Layer 4 of a small transformer language model trained on English Wikipedia (23 layers, counted from 0, width 96).
A neuron's activation on a vector x is SiLU(gate . x) times (in . x), where the dot is the dot product.

Input weights of the MLP neurons that the questions are about. A number n stands for (n - 500) times 0.0017.
n3 gate: 661 423 415 480 620 534 357 539 423 490 594 565 637 613 497 670 497 254 575 434 620 416 606 671 466 608 403 594 245 423 559 385 676 363 570 468 527 395 514 487 341 579 450 449 506 387 605 221 555 465 414 578 654 430 592 575 591 324 551 472 510 554 337 359 563 326 507 319 340 433 520 645 507 253 270 393 528 401 462 574 429 454 496 524 496 346 596 482 610 487 500 582 592 383 729 255
n45 gate: 718 624 523 539 496 662 274 368 374 635 645 653 566 455 526 588 642 505 818 641 359 460 319 376 327 556 555 659 534 608 339 469 481 476 668 611 605 451 592 500 256 524 337 424 574 408 384 297 285 854 371 392 768 978 394 550 471 572 249 736 483 253 459 299 461 640 702 539 505 619 376 359 567 466 522 470 620 809 619 564 317 638 444 479 623 483 595 339 646 496 530 351 434 440 504 474
n74 gate: 371 423 508 331 555 647 527 362 407 500 636 630 408 268 448 635 371 470 587 479 576 549 394 423 698 427 245 531 562 475 542 404 380 643 379 690 463 578 245 400 389 511 417 398 695 512 783 720 582 608 554 685 730 704 540 649 478 595 552 550 353 386 542 655 495 510 592 507 688 616 613 675 443 438 332 601 525 679 469 477 322 340 735 807 402 660 375 185 527 347 383 51 470 604 538 508
n202 gate: 402 488 525 486 606 664 438 308 496 575 450 449 446 493 574 503 524 485 667 453 553 690 404 400 423 465 747 618 571 462 509 477 424 633 514 389 410 527 546 218 517 484 561 506 552 448 747 405 534 610 478 419 480 486 596 520 298 435 510 571 680 578 435 463 489 642 381 546 334 458 478 505 479 708 582 419 531 450 564 375 404 379 564 628 556 691 384 529 637 526 338 359 350 653 461 497
n263 gate: 456 177 617 292 624 747 386 511 396 731 537 329 331 658 315 351 776 491 582 803 566 405 455 723 547 370 517 408 490 436 641 555 459 651 373 698 576 473 333 563 398 590 803 554 416 446 500 382 833 606 350 452 574 547 459 625 487 447 359 709 747 508 366 472 428 584 620 575 474 480 525 540 542 700 618 373 457 596 332 306 599 423 444 604 276 526 681 309 500 467 557 495 256 398 614 427
n302 gate: 465 500 556 470 511 581 363 373 536 575 650 461 708 260 557 641 679 452 687 653 697 684 396 561 380 529 458 322 171 425 551 544 505 656 541 528 480 290 429 627 475 631 391 473 465 407 297 500 567 362 727 385 461 431 543 590 587 559 522 487 373 381 407 547 661 688 413 507 653 689 240 605 400 395 413 596 452 504 432 760 186 736 383 422 445 897 563 459 621 500 634 352 355 427 547 353
n305 gate: 500 611 678 220 578 268 518 362 399 367 610 339 225 362 661 511 313 433 786 603 538 325 358 640 574 541 209 455 592 529 504 343 343 600 641 629 719 161 711 557 278 500 641 466 610 611 349 489 582 552 495 525 608 549 617 657 440 332 785 514 471 404 574 582 669 806 698 581 397 528 795 492 461 253 656 635 425 433 424 529 406 368 592 520 524 474 550 358 673 426 655 626 549 653 323 206
n310 gate: 405 809 453 427 591 607 500 337 597 297 580 470 667 492 343 639 447 326 738 594 478 549 520 470 624 432 469 624 514 405 371 414 452 690 439 303 515 472 512 313 611 524 655 325 643 561 323 472 825 557 505 496 494 475 637 319 316 582 358 628 659 663 574 428 697 567 543 520 484 457 596 733 553 343 258 543 653 492 428 590 507 523 753 641 450 509 429 456 389 539 534 422 246 339 418 626
n339 gate: 428 764 646 523 342 386 503 469 434 390 430 527 245 356 377 238 759 264 410 609 554 445 479 380 344 473 596 455 436 500 412 476 511 583 207 460 536 472 657 433 334 504 353 672 313 452 342 486 459 526 476 504 747 430 539 422 386 406 363 516 637 478 231 706 645 554 580 382 319 271 382 459 802 210 633 562 520 537 436 515 574 519 615 631 393 591 316 556 355 469 537 314 565 374 537 550
n352 gate: 587 847 564 377 400 585 535 711 884 468 263 167 388 342 537 310 645 363 695 567 505 585 835 439 406 533 571 395 589 570 752 587 566 465 789 456 667 444 539 455 491 322 296 680 448 478 304 535 359 464 255 413 333 446 606 631 358 648 544 652 716 593 273 473 611 636 282 577 783 478 443 620 647 521 504 415 182 421 446 361 330 465 292 455 292 378 711 619 526 307 587 506 480 479 695 579
n403 gate: 594 533 443 643 336 544 240 328 167 794 402 769 382 567 77 574 309 506 609 599 527 242 782 751 277 717 590 590 521 648 359 572 678 623 841 534 716 470 347 682 500 569 294 709 399 312 340 473 198 827 765 782 319 661 295 421 458 509 404 641 345 531 330 932 582 528 624 291 523 281 507 447 351 470 518 270 460 707 361 510 469 832 649 395 264 290 261 411 414 586 511 444 414 788 572 268
n427 gate: 425 594 370 533 587 443 440 358 408 345 694 319 538 424 612 568 263 433 679 634 500 655 616 470 515 403 608 438 724 477 481 301 393 528 442 437 401 535 196 381 393 548 474 542 559 575 492 407 741 471 541 515 382 600 368 428 250 463 629 675 526 614 613 764 828 172 336 206 440 504 417 547 747 678 506 431 669 548 543 442 547 635 624 736 508 584 589 493 564 607 596 383 397 415 607 511
n449 gate: 634 941 650 824 567 291 447 600 353 135 280 707 307 625 658 514 511 500 677 588 363 425 870 516 397 244 449 675 534 576 401 706 176 318 414 467 647 310 846 105 445 577 409 634 471 577 622 270 356 545 274 402 514 920 666 583 483 461 369 571 635 280 586 644 884 688 390 306 624 272 519 613 736 319 470 149 583 506 628 408 561 487 706 238 482 434 349 409 416 664 307 376 315 566 460 773
n575 gate: 409 621 445 769 395 496 329 442 328 275 563 629 400 554 712 587 681 572 781 567 532 334 478 504 592 475 362 594 413 604 421 574 380 647 441 567 431 441 446 369 473 394 509 427 485 562 529 535 547 729 393 426 292 404 591 252 229 516 481 193 591 735 723 473 405 785 521 318 551 546 623 571 467 323 369 450 395 470 720 319 465 630 587 645 411 704 529 511 841 580 389 599 445 704 454 611
n3 in: 446 339 510 613 503 446 621 611 483 596 571 579 457 535 447 579 481 361 414 550 522 402 543 594 460 524 172 451 500 517 715 492 487 449 420 438 542 563 497 467 255 466 576 481 584 469 615 488 509 389 737 623 529 422 433 415 469 396 485 427 343 672 271 461 555 607 526 314 157 593 512 642 462 251 567 532 372 424 576 464 349 547 475 489 493 535 549 352 614 463 385 431 756 436 551 435
n45 in: 638 539 391 538 429 697 421 656 488 657 772 500 662 286 496 621 660 491 558 667 401 600 445 297 308 678 601 441 352 565 339 641 475 398 733 486 614 460 437 368 336 476 401 352 560 460 541 398 349 669 532 551 735 714 495 641 674 556 383 712 135 394 460 133 344 478 693 703 468 686 352 316 539 457 588 387 518 619 594 483 301 618 490 318 720 403 685 383 412 373 589 438 705 218 541 342
n74 in: 373 424 172 659 592 627 586 699 389 283 624 522 539 414 644 524 397 508 364 454 549 661 680 724 600 457 474 700 635 448 370 477 386 750 547 667 435 381 413 434 294 649 382 612 454 468 544 642 581 699 468 667 594 565 567 628 471 432 666 608 425 565 570 573 780 33 603 467 617 758 435 422 323 546 351 726 595 572 442 533 606 547 582 596 289 514 505 421 552 615 408 525 484 543 547 564
n202 in: 599 489 344 642 465 567 452 699 537 524 512 525 610 488 429 532 467 419 445 402 777 436 387 583 404 419 337 497 458 463 414 279 555 503 583 451 507 505 469 558 424 455 386 330 584 451 546 538 511 526 544 376 575 487 559 556 437 444 347 422 297 552 522 453 472 542 291 481 471 468 402 559 464 709 617 525 500 602 637 450 529 473 393 547 488 568 389 435 597 520 574 464 550 745 476 475
n263 in: 343 137 620 339 450 747 494 370 372 834 542 415 370 442 482 523 600 616 531 592 467 437 289 470 552 552 662 522 594 523 500 529 353 774 440 461 397 507 270 638 398 772 716 481 500 378 577 353 794 577 406 518 569 535 519 620 596 575 352 568 660 441 470 370 399 542 630 433 367 327 532 618 485 663 554 529 404 668 349 369 599 729 399 589 434 422 750 473 550 526 449 500 508 471 602 595
n302 in: 388 599 477 546 514 548 460 411 438 601 529 411 621 405 376 603 738 508 616 558 423 685 367 595 532 497 480 525 346 413 473 458 573 674 599 508 612 399 504 549 552 540 269 496 595 264 189 318 568 552 665 496 662 479 555 558 424 420 496 534 460 254 462 691 697 681 409 369 434 668 236 643 690 407 662 626 558 399 364 638 370 751 433 460 492 632 605 470 633 523 598 467 120 624 598 315
n305 in: 387 565 580 473 562 423 665 195 328 528 590 722 363 346 472 551 411 344 450 512 340 370 259 568 816 584 445 531 444 593 371 344 437 435 593 656 495 308 600 550 210 427 583 496 362 515 407 455 414 615 461 488 589 485 354 297 417 259 780 564 551 496 593 432 520 694 759 458 607 546 633 610 467 261 569 394 706 368 675 477 419 255 619 592 424 490 409 318 536 538 544 630 385 731 469 432
n310 in: 357 690 380 503 448 605 602 516 558 465 508 512 728 701 422 674 586 376 628 326 514 486 571 471 474 492 711 587 614 364 392 651 469 654 445 223 472 421 493 544 595 617 607 323 460 659 287 553 754 531 735 371 540 421 666 396 298 654 441 702 563 713 529 346 455 464 507 450 568 514 465 589 453 354 354 561 747 470 427 521 521 438 651 552 381 527 640 620 330 628 485 361 424 548 344 592
n339 in: 460 659 528 577 566 660 352 293 459 396 538 574 693 632 504 527 443 595 528 491 388 458 688 628 528 418 469 606 179 549 453 454 580 512 602 433 610 510 496 323 411 401 526 462 692 460 701 234 555 643 665 188 426 554 297 530 324 408 180 415 626 407 561 423 542 557 418 336 312 554 472 527 550 276 761 612 413 643 548 681 478 294 444 364 538 378 487 220 701 470 497 368 241 445 543 452
n352 in: 638 808 613 464 235 576 600 451 697 435 411 243 425 365 426 388 454 544 659 651 364 358 609 417 745 633 727 339 690 593 552 460 529 375 666 353 385 481 405 488 622 417 239 663 335 551 287 341 291 682 258 512 327 385 573 584 198 638 608 655 561 500 548 542 350 579 289 478 540 389 424 702 706 655 578 330 283 430 495 412 365 577 476 420 454 495 662 556 477 487 377 457 399 551 551 578
n403 in: 571 495 517 729 152 380 177 282 231 800 217 703 232 482 179 544 307 551 536 406 441 424 958 698 406 545 574 630 486 584 617 462 744 575 794 663 776 608 472 572 317 612 451 695 570 471 309 440 318 847 741 667 208 531 359 506 354 457 500 598 563 465 307 749 681 602 595 257 739 526 480 348 212 388 325 494 483 749 199 273 243 707 702 481 345 327 455 631 451 351 589 451 591 717 592 341
n427 in: 479 672 537 466 523 484 311 511 442 339 487 518 265 315 636 655 402 795 627 689 547 343 411 395 521 413 500 481 674 574 613 366 506 828 395 476 614 482 427 578 704 160 339 492 641 443 610 306 398 712 343 591 596 526 686 544 615 652 666 653 427 581 486 673 422 500 739 571 599 716 419 448 496 453 420 665 626 430 291 598 350 398 540 505 539 631 532 341 544 639 347 318 529 443 604 403
n449 in: 381 346 406 639 620 635 587 612 581 578 38 745 280 645 613 285 569 687 525 515 451 659 945 421 423 230 683 486 211 446 428 496 338 585 240 619 546 400 716 628 354 770 324 485 596 401 733 776 731 632 349 360 529 481 519 700 635 360 506 681 534 322 489 831 759 525 592 741 773 613 446 649 430 549 601 161 516 437 551 652 680 586 585 345 560 297 324 303 427 661 401 667 490 600 204 564
n575 in: 530 359 572 552 375 600 392 497 515 526 556 627 474 517 708 397 451 472 696 488 591 332 414 424 579 548 437 441 90 430 417 611 408 631 315 647 465 420 429 784 359 490 452 408 391 576 532 509 537 728 555 381 539 253 476 581 306 540 460 513 481 654 777 621 486 616 476 431 456 427 574 261 427 224 512 383 679 392 500 697 405 429 656 587 639 514 550 390 621 536 748 771 468 624 320 662

Each question shows a token from some text and the vector x that enters the MLP there. A number n stands for (n - 500) times 0.0015.

"pp": 461 471 613 538 471 536 475 513 559 410 346 522 401 449 517 433 624 416 374 352 433 380 581 474 549 466 516 549 545 435 519 513 459 575 386 557 575 414 568 508 584 506 619 509 553 419 491 332 633 560 617 494 613 408 533 556 478 495 426 445 359 381 505 576 541 494 449 594 468 552 490 484 649 598 633 523 452 440 490 498 588 463 522 469 542 549 519 559 659 632 411 500 309 566 428 486
Which neuron lights up most? n449

" R": 545 459 457 488 534 555 476 382 724 520 493 516 471 443 439 497 427 502 770 325 553 436 555 542 428 604 426 487 508 281 397 518 464 455 519 559 556 479 503 435 469 583 483 457 468 373 494 467 586 426 464 465 544 564 428 571 468 527 543 477 497 564 466 479 407 544 507 458 412 466 498 528 676 524 656 469 438 576 454 454 515 519 547 534 529 520 545 500 466 642 344 481 392 571 438 464
The two highest activations, in order: n202, n263

"ue": 598 449 567 482 471 585 428 533 306 430 508 528 522 547 439 525 530 505 566 468 417 547 525 516 678 652 532 674 482 467 451 512 497 378 638 531 473 449 461 540 499 585 483 390 388 337 443 381 447 578 489 377 441 494 511 511 579 421 486 614 557 433 627 498 553 434 446 657 498 606 427 391 621 451 573 519 591 547 447 514 411 418 522 507 509 441 540 403 530 529 480 554 448 451 527 528
Which neuron lights up most? n45

"k": 429 513 490 622 554 502 545 468 466 555 444 441 497 498 544 613 595 472 473 458 534 294 377 436 679 517 485 641 546 553 481 382 478 549 544 427 509 446 563 586 441 497 548 572 502 353 415 452 561 468 546 576 506 519 507 492 561 575 384 511 456 475 519 497 504 464 448 497 442 514 563 433 666 526 595 466 501 509 497 499 452 442 580 491 552 538 433 441 552 478 396 478 351 508 379 528
Which neuron lights up most? n305

",": 516 418 416 501 561 557 372 418 437 586 467 519 579 615 524 475 529 563 434 579 540 445 436 508 559 563 461 553 469 534 415 683 488 422 491 403 460 451 543 355 428 553 510 467 608 304 493 533 506 420 422 487 489 373 580 520 458 512 508 470 417 477 529 455 483 475 485 474 477 497 541 511 456 437 443 481 485 510 499 481 541 511 531 548 489 465 489 635 581 572 507 485 635 511 637 464
Which neuron fires most, and how strongly? n3, at about 0.057

" United": 409 474 459 490 536 488 532 523 390 512 515 546 562 508 432 339 565 488 483 478 440 550 371 574 500 524 564 550 448 505 473 695 501 489 420 461 519 474 437 515 381 521 443 634 523 377 510 454 571 562 555 472 539 381 494 538 574 388 475 566 638 574 541 526 523 528 504 340 428 474 410 614 620 452 574 542 557 478 546 566 294 542 548 480 429 589 529 496 443 613 501 516 269 429 530 419
The three highest activations, in order: n302, n339, n263

" g": 496 438 557 464 410 495 427 404 635 515 470 572 444 432 445 530 513 579 325 541 493 327 507 557 601 583 423 519 484 461 411 650 492 476 472 469 486 442 630 527 694 577 525 466 585 395 565 476 493 579 547 515 669 533 586 405 387 539 492 461 550 553 442 559 495 541 495 505 339 616 474 518 633 379 586 428 464 603 458 444 424 510 427 514 538 528 448 328 440 490 455 492 278 422 433 511
Which neuron lights up most? n339

" |": 499 460 524 481 511 581 663 527 414 493 551 529 556 520 541 525 463 517 236 595 542 453 314 497 359 581 482 475 461 210 467 398 517 554 428 464 536 477 534 442 549 511 587 448 521 408 487 514 494 445 585 512 491 546 525 481 497 560 452 515 487 513 537 474 472 513 487 419 458 504 550 444 508 479 538 510 498 473 496 509 472 449 505 505 512 511 529 530 458 556 578 521 499 520 616 501
The three highest activations, in order: n352, n449, n403

"ew": 501 479 509 379 543 567 701 327 388 490 404 423 375 569 479 454 408 469 474 467 389 387 499 562 464 293 452 548 480 421 432 441 415 367 496 510 453 329 434 639 528 455 527 569 375 438 452 435 492 605 507 507 436 545 433 529 439 553 549 442 487 362 456 628 525 453 558 481 484 452 497 428 572 515 429 553 566 448 548 502 600 567 487 432 489 526 476 544 604 770 397 594 425 519 468 507
Which neuron lights up most? n449

"\n": 504 517 456 435 481 600 529 498 758 633 518 475 533 493 547 534 498 523 493 504 404 435 509 514 455 571 461 564 521 392 456 405 501 609 528 422 499 719 427 343 509 456 528 467 439 425 446 392 503 527 583 592 572 459 524 544 459 488 516 512 530 465 558 492 515 456 509 435 584 536 510 493 548 532 532 465 631 512 531 517 324 459 407 452 473 459 524 355 443 669 564 496 582 537 476 357
Which neuron fires most, and how strongly? n45, at about 0.059

" is": 503 529 437 659 524 521 219 408 326 525 420 504 636 531 515 467 463 497 437 649 633 368 426 490 633 513 569 561 524 466 511 423 479 535 480 325 554 482 485 505 528 479 566 463 489 384 475 614 453 360 531 425 491 651 528 519 470 489 429 640 420 553 536 534 472 611 560 350 314 457 529 436 415 565 627 538 579 512 529 456 413 475 475 560 419 549 477 512 635 571 493 503 446 664 525 546
Which neuron lights up most? n202

"===": 480 436 393 502 445 436 776 455 511 534 437 514 544 498 471 490 535 462 200 400 502 548 619 616 372 551 475 483 500 489 450 603 487 587 471 578 530 580 390 493 606 527 498 471 675 460 602 570 516 562 525 605 535 533 553 544 411 514 525 574 306 381 408 487 432 430 387 369 599 648 506 487 678 583 535 495 555 388 503 507 457 494 458 501 469 491 423 382 458 640 790 528 784 538 572 570
The three highest activations, in order: n74, n305, n575

"man": 517 360 471 541 506 616 570 383 359 497 421 452 624 446 504 579 515 527 364 404 630 510 389 524 549 656 435 587 470 611 529 616 538 501 633 492 466 422 400 470 427 521 525 585 665 512 503 450 515 592 486 540 454 524 560 463 564 573 410 414 557 480 481 581 413 489 433 502 276 532 454 541 651 460 509 498 591 527 572 540 449 477 588 515 515 530 503 551 587 583 532 555 404 564 441 411
Which neuron lights up most? n449

"b": 476 575 484 513 426 579 504 462 518 520 459 527 521 487 556 479 617 458 432 326 450 426 469 450 709 445 438 582 553 448 577 464 472 498 353 551 492 407 528 552 577 461 483 511 517 393 460 370 458 479 499 446 465 488 442 486 580 619 450 427 522 530 527 455 468 448 505 368 492 522 496 485 607 451 594 440 661 508 430 492 461 584 466 483 537 521 487 480 500 479 416 444 362 502 387 532
Which neuron lights up most? n403

"-": 534 461 474 476 535 474 468 268 509 413 447 398 606 550 578 595 501 434 601 566 334 459 417 588 649 614 569 515 505 443 500 559 504 460 261 458 517 454 435 467 530 448 479 484 631 385 573 429 581 411 565 462 706 537 497 464 481 566 452 513 612 551 527 429 412 513 490 439 362 540 403 408 387 419 374 423 554 509 547 542 602 514 485 463 518 488 502 493 394 714 370 488 414 552 544 510
Which neuron lights up most? n310

"ough": 534 508 460 411 458 655 403 583 314 436 477 501 518 521 606 583 670 541 474 483 524 417 469 483 622 639 465 615 437 488 527 531 486 546 555 502 477 406 486 569 482 517 409 473 532 434 484 588 673 508 535 521 347 319 512 504 330 460 486 593 655 580 562 469 530 467 425 483 428 499 484 571 506 513 641 489 485 554 558 553 563 521 562 552 481 525 397 499 546 698 492 671 397 516 488 516
Which neuron lights up most? n575

" in": 506 535 595 526 550 504 521 467 352 412 440 460 581 479 529 287 525 559 498 514 434 496 396 509 543 511 550 532 501 539 492 608 410 686 393 508 479 591 570 540 535 454 463 412 434 365 445 514 513 423 523 500 587 619 574 528 409 488 531 600 576 425 605 525 414 579 431 368 545 466 506 435 566 487 539 457 509 580 462 436 559 463 484 519 492 447 528 563 444 665 529 516 526 539 602 513
Which neuron lights up most? n3

"9": 540 441 503 196 536 470 663 596 519 490 651 496 713 457 601 508 438 454 357 512 498 391 524 537 533 531 512 473 535 487 523 439 487 534 576 437 534 395 448 473 591 436 538 464 531 308 490 423 473 490 452 530 524 470 558 410 565 555 451 483 460 495 509 509 573 546 431 455 321 444 514 497 538 450 548 512 468 455 529 397 475 637 507 492 438 509 559 419 501 457 570 554 591 513 622 467
Which neuron fires most, and how strongly? n449, at about 0.18

"2": 524 583 470 425 478 569 590 606 552 516 540 566 493 481 571 437 492 550 527 522 459 466 524 494 571 565 479 580 540 609 603 577 467 519 610 457 538 514 521 457 464 372 535 512 629 367 551 392 558 534 511 492 540 534 594 509 457 498 446 446 502 438 446 504 566 527 419 552 437 544 480 529 544 468 499 410 450 422 500 403 551 560 494 542 410 445 429 452 565 541 430 584 446 489 616 539
Which neuron lights up most? n352

"7": 544 446 533 306 501 487 730 661 491 476 671 531 694 487 505 431 440 490 358 534 456 364 525 552 487 529 527 399 557 574 557 518 517 528 509 433 500 406 477 492 475 430 585 438 500 372 496 457 521 559 474 484 541 465 518 430 537 557 492 481 434 420 453 437 540 512 474 427 373 560 520 489 553 463 512 454 474 441 535 379 483 542 512 545 441 525 533 546 569 498 505 521 623 518 626 421
The three highest activations, in order: n449, n3, n403

" c": 488 517 490 440 464 486 372 425 724 505 490 545 501 385 494 417 517 546 308 591 533 457 432 620 780 456 433 504 492 407 425 632 527 606 309 541 527 398 504 533 581 603 546 430 536 354 592 483 503 537 550 353 591 477 579 438 511 448 536 497 463 366 498 477 502 520 442 436 508 530 526 455 479 457 577 447 469 551 500 483 432 575 456 512 519 460 490 406 526 472 508 438 463 530 492 614
Which neuron fires most, and how strongly? n302, at about 0.058

"g": 454 573 464 441 389 490 515 519 449 406 497 492 477 495 522 634 473 478 261 301 437 405 648 570 613 416 414 520 496 446 546 496 507 596 509 385 451 449 548 526 502 565 519 495 538 418 595 442 628 469 441 599 538 476 526 477 401 563 423 502 660 510 551 507 469 398 547 478 297 581 509 448 651 445 560 471 510 516 456 428 496 570 545 509 524 522 516 478 471 585 377 480 252 453 401 463
The three highest activations, in order: n310, n45, n339

"N": 449 472 470 364 422 433 419 472 630 445 445 490 631 426 572 600 459 562 500 397 430 285 529 536 556 641 543 583 493 355 467 516 453 545 661 375 494 563 524 436 497 504 448 610 535 365 505 347 551 454 520 441 457 548 540 538 565 394 458 448 571 423 508 513 515 508 385 542 359 527 521 378 545 423 657 434 426 546 512 589 515 566 555 474 525 508 529 531 522 506 525 580 405 490 444 590
Which neuron lights up most? n74

" l": 471 530 450 378 492 585 576 390 735 505 477 509 478 468 376 330 557 476 494 626 535 404 472 554 544 506 493 523 502 474 421 576 485 564 510 525 479 467 456 460 755 435 602 409 595 209 577 472 415 511 414 453 548 524 462 449 504 462 491 517 384 503 475 585 519 579 591 512 398 441 562 540 525 470 440 486 469 530 506 613 611 551 479 475 589 470 476 271 513 660 401 520 500 464 448 620
Which neuron fires most, and how strongly? n263, at about 0.04

"ear": 572 475 505 599 536 625 858 565 420 396 487 493 540 537 437 437 456 435 420 453 659 528 402 498 466 542 509 599 546 539 475 525 450 527 614 528 459 396 474 427 487 449 571 415 616 462 504 526 546 594 606 524 402 418 553 496 337 428 450 530 405 440 427 592 510 509 522 653 341 499 377 524 526 479 827 462 632 509 542 465 596 538 460 534 509 519 520 493 592 435 445 541 401 571 452 434
The two highest activations, in order: n202, n305

" Te": 539 366 542 592 449 514 469 663 586 536 525 553 480 486 450 613 381 504 625 538 393 513 569 468 452 713 530 460 470 506 444 590 448 488 630 525 511 617 465 405 491 659 536 534 623 389 532 404 490 604 507 448 611 651 537 547 396 373 469 434 585 619 555 496 582 521 563 502 403 464 439 474 634 444 681 481 473 532 464 425 457 493 554 544 537 443 540 520 421 569 474 549 299 471 464 508
Which neuron fires most, and how strongly? n45, at about 0.22

"fter": 456 540 551 592 471 646 434 477 212 505 413 480 592 454 579 502 582 462 440 632 403 502 453 456 638 664 496 644 454 594 407 553 485 536 453 519 569 420 495 424 426 478 477 489 647 575 500 553 578 596 499 564 549 601 498 457 446 545 452 533 487 562 451 534 498 565 412 462 300 386 402 531 523 510 521 499 522 515 503 530 490 562 585 499 508 498 442 489 475 763 444 527 622 558 479 368
Which neuron lights up most? n45

"ie": 545 402 468 570 603 580 540 492 263 421 531 465 560 536 549 608 565 542 548 408 513 457 436 548 566 601 492 594 473 576 437 480 496 491 684 605 442 491 422 518 530 471 509 449 597 373 546 440 435 536 495 401 490 485 498 526 478 510 426 491 495 539 520 581 509 571 436 591 295 491 474 382 454 567 728 581 567 569 438 472 421 431 503 513 501 502 506 481 540 546 387 462 359 587 477 347
Which neuron lights up most? n202

"s": 405 558 519 552 492 451 342 642 498 607 466 495 574 621 661 506 520 496 484 534 467 469 589 559 756 549 451 541 467 521 521 469 504 600 606 340 558 539 528 543 502 424 572 411 512 457 513 372 520 527 498 451 490 426 483 453 527 612 518 532 557 494 517 452 495 518 514 513 387 547 498 540 535 459 560 497 570 487 465 483 598 492 507 543 584 484 548 420 510 609 317 507 341 533 567 515
Which neuron fires most, and how strongly? n310, at about 0.058

"6": 514 502 500 333 511 503 754 630 515 489 629 527 686 487 487 524 469 482 447 584 518 392 491 564 530 527 515 447 556 560 541 506 534 550 515 398 531 434 485 535 448 424 600 473 493 329 469 416 471 495 484 559 538 451 553 507 550 550 451 456 420 494 455 495 539 565 500 452 356 541 528 467 556 423 520 471 457 439 542 350 508 532 480 550 460 484 466 458 621 476 516 542 590 516 633 460
Which neuron lights up most? n3

" 4": 489 549 484 545 402 510 570 414 567 442 436 499 489 436 366 452 592 488 658 662 497 476 533 469 526 590 524 617 544 638 527 576 552 375 512 559 504 453 406 414 517 453 540 565 610 249 478 456 407 489 536 523 468 427 498 532 502 575 527 506 621 533 472 555 569 515 482 442 376 449 420 574 606 469 491 464 481 520 500 446 421 512 496 540 494 496 515 502 475 565 483 489 467 597 623 495
The two highest activations, in order: n352, n403

"ark": 557 411 503 381 577 448 591 594 357 454 503 501 500 496 472 538 537 544 457 536 345 360 562 506 678 494 531 623 411 501 454 450 437 299 496 435 471 408 514 538 473 419 520 578 544 383 417 618 642 557 571 477 480 503 529 429 482 491 427 617 684 571 563 583 569 413 439 582 263 405 605 511 539 553 497 480 524 459 518 522 573 518 544 419 524 574 427 373 493 584 511 618 406 496 440 516
The two highest activations, in order: n449, n45

" v": 464 491 501 417 525 435 434 374 625 481 365 517 464 390 365 430 448 575 462 425 545 494 614 526 555 526 465 569 490 521 333 528 437 551 369 484 511 485 558 393 572 528 573 351 564 386 589 453 546 521 479 589 583 538 598 398 533 593 487 383 304 393 452 520 511 603 507 515 410 429 559 412 623 552 533 504 352 551 507 495 479 502 486 511 559 446 484 462 612 610 450 543 363 455 483 539
Which neuron lights up most? n449

"ap": 477 636 586 508 506 537 559 304 558 542 547 513 398 529 621 445 484 503 579 366 349 498 513 517 635 426 489 537 525 376 564 333 485 528 336 557 436 393 439 582 441 550 620 454 527 353 538 548 553 535 637 659 402 548 566 566 531 412 463 445 352 412 476 549 460 431 483 427 560 472 495 476 604 588 423 522 498 427 520 496 562 483 466 470 560 506 472 570 587 541 210 527 479 584 434 544
Which neuron lights up most? n45

"==": 529 501 440 441 473 501 712 597 474 556 439 575 504 511 365 449 645 493 355 308 486 531 584 584 399 577 536 441 491 449 458 524 482 530 497 478 479 523 423 512 694 507 472 511 577 676 596 534 504 513 598 611 590 518 625 603 497 521 572 472 440 358 494 434 507 427 368 447 685 632 483 511 584 539 438 430 588 429 508 437 414 466 466 484 507 520 448 327 541 712 807 425 621 598 561 601
Which neuron fires most, and how strongly? n74, at about 0.064

"L": 517 439 344 513 517 459 592 519 656 498 478 466 508 471 531 372 577 494 651 420 484 433 486 548 435 638 544 453 528 381 477 449 458 479 677 435 494 498 473 448 698 356 582 478 451 319 519 376 528 451 446 520 435 614 405 436 547 327 478 476 435 504 526 528 542 495 569 530 442 427 544 429 577 404 475 505 481 494 525 569 599 494 465 490 519 527 484 401 587 634 342 547 486 500 435 551
The two highest activations, in order: n74, n263

"on": 479 487 547 546 445 515 681 300 356 460 494 502 623 483 485 456 451 467 417 432 546 475 436 400 698 618 532 409 496 581 410 530 529 516 448 657 461 532 408 413 394 453 447 514 498 473 571 373 544 474 579 478 395 459 487 581 443 499 486 450 563 501 504 502 451 512 460 443 380 453 513 475 618 568 559 479 509 476 541 521 560 529 566 465 542 493 633 519 474 498 426 474 507 478 406 423
Which neuron fires most, and how strongly? n449, at about 0.045

"ent": 536 484 516 477 555 558 497 498 391 549 585 561 464 571 495 499 446 458 322 412 465 644 464 557 766 459 579 537 444 451 482 556 524 491 449 487 479 462 458 496 521 510 476 667 430 404 573 545 435 561 563 392 472 515 525 496 512 438 391 460 643 556 541 548 613 510 530 440 509 640 534 358 619 611 682 585 534 451 506 517 532 491 523 501 488 452 544 562 507 557 417 534 457 400 442 453
Which neuron fires most, and how strongly? n352, at about 0.037

"00": 539 516 479 562 597 508 564 482 425 449 640 415 540 442 583 505 417 481 534 625 486 566 548 462 705 440 490 436 505 463 526 337 555 558 447 409 573 501 427 425 554 524 571 503 578 144 474 568 484 572 480 529 363 540 549 576 692 528 474 402 333 427 579 562 498 448 480 588 466 583 526 601 500 497 557 545 479 486 533 509 433 562 531 525 423 542 484 322 563 588 490 561 589 449 566 443
The two highest activations, in order: n74, n427

"im": 479 592 442 395 386 419 709 313 432 517 577 520 593 523 509 585 616 508 561 532 510 475 617 551 620 542 495 425 511 460 429 428 551 503 312 411 521 443 439 648 410 496 544 460 531 512 428 478 425 592 527 574 547 506 544 463 641 572 450 580 481 411 544 454 448 501 448 464 367 460 514 458 464 512 567 464 579 485 524 489 530 430 574 564 481 555 593 453 532 601 503 586 356 491 426 411
The two highest activations, in order: n305, n310